Layer 2 of a small transformer language model trained on English Wikipedia (12 layers, counted from 0, width 64).
A neuron's activation on a vector x is GELU(weights . x), where the dot is the dot product.
The model reads these tokens: "| " "Posi" "tion " "| " "St" "af" "f " "|" "\n" "|---|---|" "\n" "| "

The vector x that enters this layer's MLP at each token. A number n stands for n times 0.0093.
0 "| ": 61 93 20 36 -261 -242 -126 465 -63 77 229 -29 17 6 123 -15 7 80 -26 81 -33 150 -21 -54 38 50 125 -121 -86 -96 38 60 14 -11 -99 -46 101 -30 52 -100 -85 -72 58 135 95 -12 -5 -51 -124 -54 11 32 -90 29 -163 274 -1 -65 -51 -23 -48 -121 -26 80
1 "Posi": 15 -1 -186 -57 106 58 -75 88 217 22 -17 -87 -166 74 57 -36 -3 112 146 -12 -57 -82 -108 26 37 68 50 1 -18 -43 -94 22 176 -92 39 27 -185 55 -124 -65 -141 200 -231 237 -5 -33 70 77 19 -122 -56 30 -77 -101 85 386 148 50 17 -17 34 -182 -55 82
2 "tion ": 44 -6 -126 -97 84 46 -148 438 126 24 19 -32 -208 119 1 36 30 97 237 -4 -100 -8 -44 96 -6 53 -49 -5 -65 -53 -47 55 59 -94 166 130 -149 20 -96 -97 -125 -72 -13 65 -55 3 67 -47 -43 7 -13 -31 -169 -86 -43 352 166 8 67 -56 -16 -213 -69 104
3 "| ": 67 96 -7 -8 -203 -148 -202 420 84 43 117 -31 23 178 11 45 -13 63 20 106 -136 83 -138 -71 -76 76 102 -30 -83 -175 55 20 73 42 44 27 34 71 27 -88 -117 51 2 111 -37 4 7 20 -88 -83 14 -6 -93 -75 -273 315 68 -105 -41 -10 -15 -82 -18 146
4 "St": 69 -4 -17 -104 183 -183 -221 112 135 108 151 -61 119 78 29 -191 38 36 5 -42 -143 67 -127 72 -75 -107 -31 -4 -205 -122 -94 97 337 62 26 -6 7 104 -99 21 -71 196 126 -124 79 -98 -35 109 -24 -116 -118 -27 -95 -56 23 278 134 0 24 52 -10 -198 -51 121
5 "af": 186 -20 -47 149 155 -175 -227 -47 138 36 78 13 -237 10 164 -76 -156 -63 44 -78 -125 -86 -9 -17 81 -27 -71 141 29 82 -170 4 62 132 3 -86 14 28 28 -67 0 -132 106 83 79 100 68 127 -76 -207 -129 157 -54 15 -237 -27 187 8 -127 -161 77 -108 88 163
6 "f ": 62 -51 -34 -46 41 -114 4 477 70 101 29 -33 -191 63 15 -123 81 6 290 -61 -73 134 5 95 -7 -107 17 83 -149 -32 -54 -99 -25 -7 74 118 -74 53 -67 -38 -57 -165 110 -72 -18 -64 57 92 4 52 -73 -70 -105 5 -197 139 144 12 77 -50 -25 -240 -94 119
7 "|": -92 58 35 58 -100 40 -159 137 90 98 301 41 -87 237 106 -51 -28 -6 -5 -54 18 42 -137 -13 -118 66 31 40 -185 -141 -17 -76 29 19 177 6 201 70 6 -130 -121 80 -161 167 75 -77 110 -49 66 -117 -216 -62 -30 73 -53 189 -150 -90 -53 105 -16 -192 21 110
8 "\n": -65 170 -28 161 -157 47 -94 73 108 25 44 45 86 -4 -2 -173 -88 144 -100 -126 30 -15 -110 -21 -204 150 100 38 95 -26 55 201 -21 -29 109 125 -26 76 100 -212 1 54 -151 60 7 -96 -3 -117 -45 -25 -51 -173 -127 112 -11 256 202 -43 -7 87 -54 -300 83 112
9 "|---|---|": -10 117 -77 1 64 -2 -133 207 -169 62 155 -75 10 87 74 -72 1 89 113 -49 -42 15 -89 -46 -192 117 -79 84 -29 -129 -31 -161 10 27 87 -48 44 33 -45 -101 -52 83 -108 236 69 -32 89 -8 130 -128 -121 32 -128 12 93 442 222 -78 -11 8 -86 -77 -70 139
10 "\n": -97 175 -28 150 -187 39 -13 145 103 43 156 58 109 -25 16 -110 -28 168 -86 -116 11 -61 -91 12 -187 160 43 34 123 -32 68 93 5 -78 28 106 -18 69 140 -245 14 23 -112 -9 31 -115 -32 -42 -97 22 -87 -97 -155 75 -6 211 206 -61 -24 122 -62 -367 72 92
11 "| ": -80 255 22 -19 -192 -136 -111 397 -11 85 152 -9 34 106 9 23 -84 118 34 53 -113 -16 -70 -109 18 144 20 96 -51 -172 40 58 55 -53 1 -123 19 25 54 -84 -140 71 -1 47 -44 -75 -18 65 -163 6 83 -14 -95 -21 -246 338 125 -40 -26 -58 -35 -98 19 196

Each question shows the input weights of one neuron of the MLP. A number n stands for n times 0.0013.

n85: -62 117 50 -49 -160 106 -142 -158 -111 -150 89 -264 16 -118 -227 31 -114 -124 -24 -16 218 36 -169 -124 35 28 23 -27 177 65 101 -167 -98 169 -44 141 153 205 153 -26 196 -118 92 -23 21 -32 150 65 3 -73 -49 117 49 -45 35 65 -137 180 -161 188 108 30 82 -83
It fires most on token 7 "|"

n159: -1 -32 18 5 -35 22 3 9 9 17 -12 -27 14 28 2 3 6 0 12 -15 9 -31 -17 -23 -26 -6 -10 9 -13 43 -33 0 -2 11 -19 -9 6 -10 -21 1 -13 -12 16 13 2 -21 -11 4 -33 8 -11 -10 -13 -20 7 8 4 -21 -1 -2 31 23 13 -25
On which token does it fire most, and how strongly? 3 "| ", at about 0.018

n14: 7 -75 -14 -44 -36 25 3 27 4 10 -37 18 48 15 1 9 6 24 9 -26 -12 -59 -21 7 -84 16 -33 -21 -72 113 73 -5 -15 27 -88 -40 -51 -61 -54 -27 -3 10 8 -17 -22 -12 74 21 -26 -6 -33 12 103 -77 1 8 27 -169 -36 47 18 17 97 -18
It fires most on token 3 "| "

n138: -27 -201 -20 -171 106 -26 -49 -70 -16 -114 -52 -43 5 258 -20 -113 -117 -243 -164 26 213 108 -19 -157 -46 63 84 214 8 80 -40 -57 95 236 -75 246 -74 11 77 161 -8 165 100 -74 3 -157 149 67 107 -66 138 -37 177 -75 116 -163 -146 -42 -119 86 63 -60 8 5
It fires most on token 4 "St"

n61: -32 9 54 32 -97 157 -11 -140 -154 -26 110 -28 -183 190 -30 160 -155 -4 100 163 11 135 -177 -59 -55 210 -111 170 0 -60 67 -49 52 -62 -173 10 -53 -2 -32 187 -49 -23 -122 65 -9 21 80 -135 66 -163 64 -75 21 -107 224 176 29 42 43 30 -22 316 -81 -115
On which token does it fire most, and how strongly? 9 "|---|---|", at about 2.2

n196: 25 -19 14 2 -18 26 -6 29 -5 -34 -9 19 10 29 0 10 -17 4 -2 -53 11 -10 -28 -25 4 -27 -11 -10 -2 37 -7 -17 18 10 -17 -22 5 -2 -18 -15 -4 5 18 9 -11 -26 -27 -3 -14 -6 23 15 34 -9 4 12 -19 -11 18 -7 11 -10 0 -6
It fires most on token 3 "| "

n202: -32 -55 142 -105 -105 -39 -13 46 -47 52 9 95 158 -124 86 3 111 14 -178 78 -3 -91 30 -146 49 46 133 -126 -5 -201 112 -124 -29 -194 53 107 124 -2 -10 9 67 -205 150 33 -114 -24 -115 -54 -181 -13 163 -23 25 -67 10 -136 -143 10 202 100 -14 -147 171 61
It fires most on token 0 "| "

n100: 23 -178 -177 110 -73 132 -50 -18 -69 -25 -36 215 -137 98 -18 8 -79 71 78 101 -42 -44 78 66 -7 142 -21 -119 107 37 162 -168 -121 -19 64 121 -34 -132 20 -33 59 -206 -71 -127 -80 -82 17 10 -130 106 73 44 -20 -176 4 -49 -25 -15 108 -222 74 -20 -96 67
On which two tokens does it fire most, strongest first? 2 "tion ", 6 "f "

n239: -135 -171 253 22 -49 97 137 -19 -118 -94 -101 -45 -176 171 -251 -129 59 42 -73 45 -84 27 -100 88 20 78 188 54 147 -93 -27 164 64 -73 268 27 102 222 3 19 -62 -129 -218 -87 -1 32 -119 220 17 -99 58 14 -35 -193 -75 44 -129 -215 241 132 103 22 117 -61
It fires most on token 7 "|"

n2: -111 -25 84 -130 -157 119 -81 -24 89 84 45 93 85 -24 29 -24 -57 -49 62 -27 -28 -29 56 -42 41 134 -12 -30 25 15 93 17 -69 -35 95 74 -239 58 60 11 -82 -163 161 45 -92 -66 40 -43 -45 -30 172 -127 61 142 -59 -7 -21 -123 28 -76 172 -39 69 -12
It fires most on token 8 "\n"

n167: -7 81 184 -69 7 -15 68 -22 -63 92 43 -134 18 121 -13 58 0 -12 -67 168 -16 5 86 -162 123 -49 135 -49 -14 -5 -46 -66 133 -36 -179 113 -85 -170 60 65 -15 -29 188 -183 -107 122 -112 176 -19 -15 66 91 42 -343 226 49 -72 -3 140 57 -12 -120 26 -70
On which token does it fire most, and how strongly? 4 "St", at about 0.64

n119: 22 -90 71 -54 -66 52 170 197 -78 91 49 69 -42 -36 -147 -2 104 31 210 -41 -38 38 245 -89 -53 79 -40 -66 -13 -198 75 -54 -43 -40 64 110 -164 -79 -146 -88 -89 -199 35 94 -51 -126 -55 -39 24 197 -71 -178 171 8 11 -105 -32 65 157 5 42 -36 -143 -76
On which two tokens does it fire most, strongest first? 6 "f ", 2 "tion "

n75: 38 -54 72 -16 -73 -14 -110 -41 -230 187 -55 -21 -162 111 -10 -24 -114 -330 16 40 113 67 108 -4 -82 -71 86 -185 -33 -21 149 -192 -152 255 -16 166 84 -8 166 82 -103 116 -66 109 9 -237 157 -117 -10 -20 23 36 156 -49 233 22 -191 -51 -46 131 -80 14 64 10
On which two tokens does it fire most, strongest first? 7 "|", 9 "|---|---|"

n25: -73 -8 55 13 -29 -25 238 -3 -141 -28 -72 -73 115 -170 -135 95 -213 4 18 -16 143 -144 73 -23 56 166 104 85 115 -42 -34 96 6 -76 62 -119 -78 -192 26 79 -45 27 2 -27 17 -186 -102 12 128 294 155 -62 74 45 -43 80 -158 -180 46 -11 140 10 157 -2
It fires most on token 11 "| "

n135: 55 -209 205 14 -174 21 -110 -30 34 -38 -49 -164 9 24 -95 -127 40 86 -85 98 -47 -3 -29 72 -16 -14 -58 48 -6 -5 20 -40 96 132 -66 -21 -280 152 28 123 -67 37 -210 35 -99 -44 -97 196 238 -78 45 23 -59 -92 26 88 -131 21 -40 55 37 -20 30 -185
It fires most on token 1 "Posi"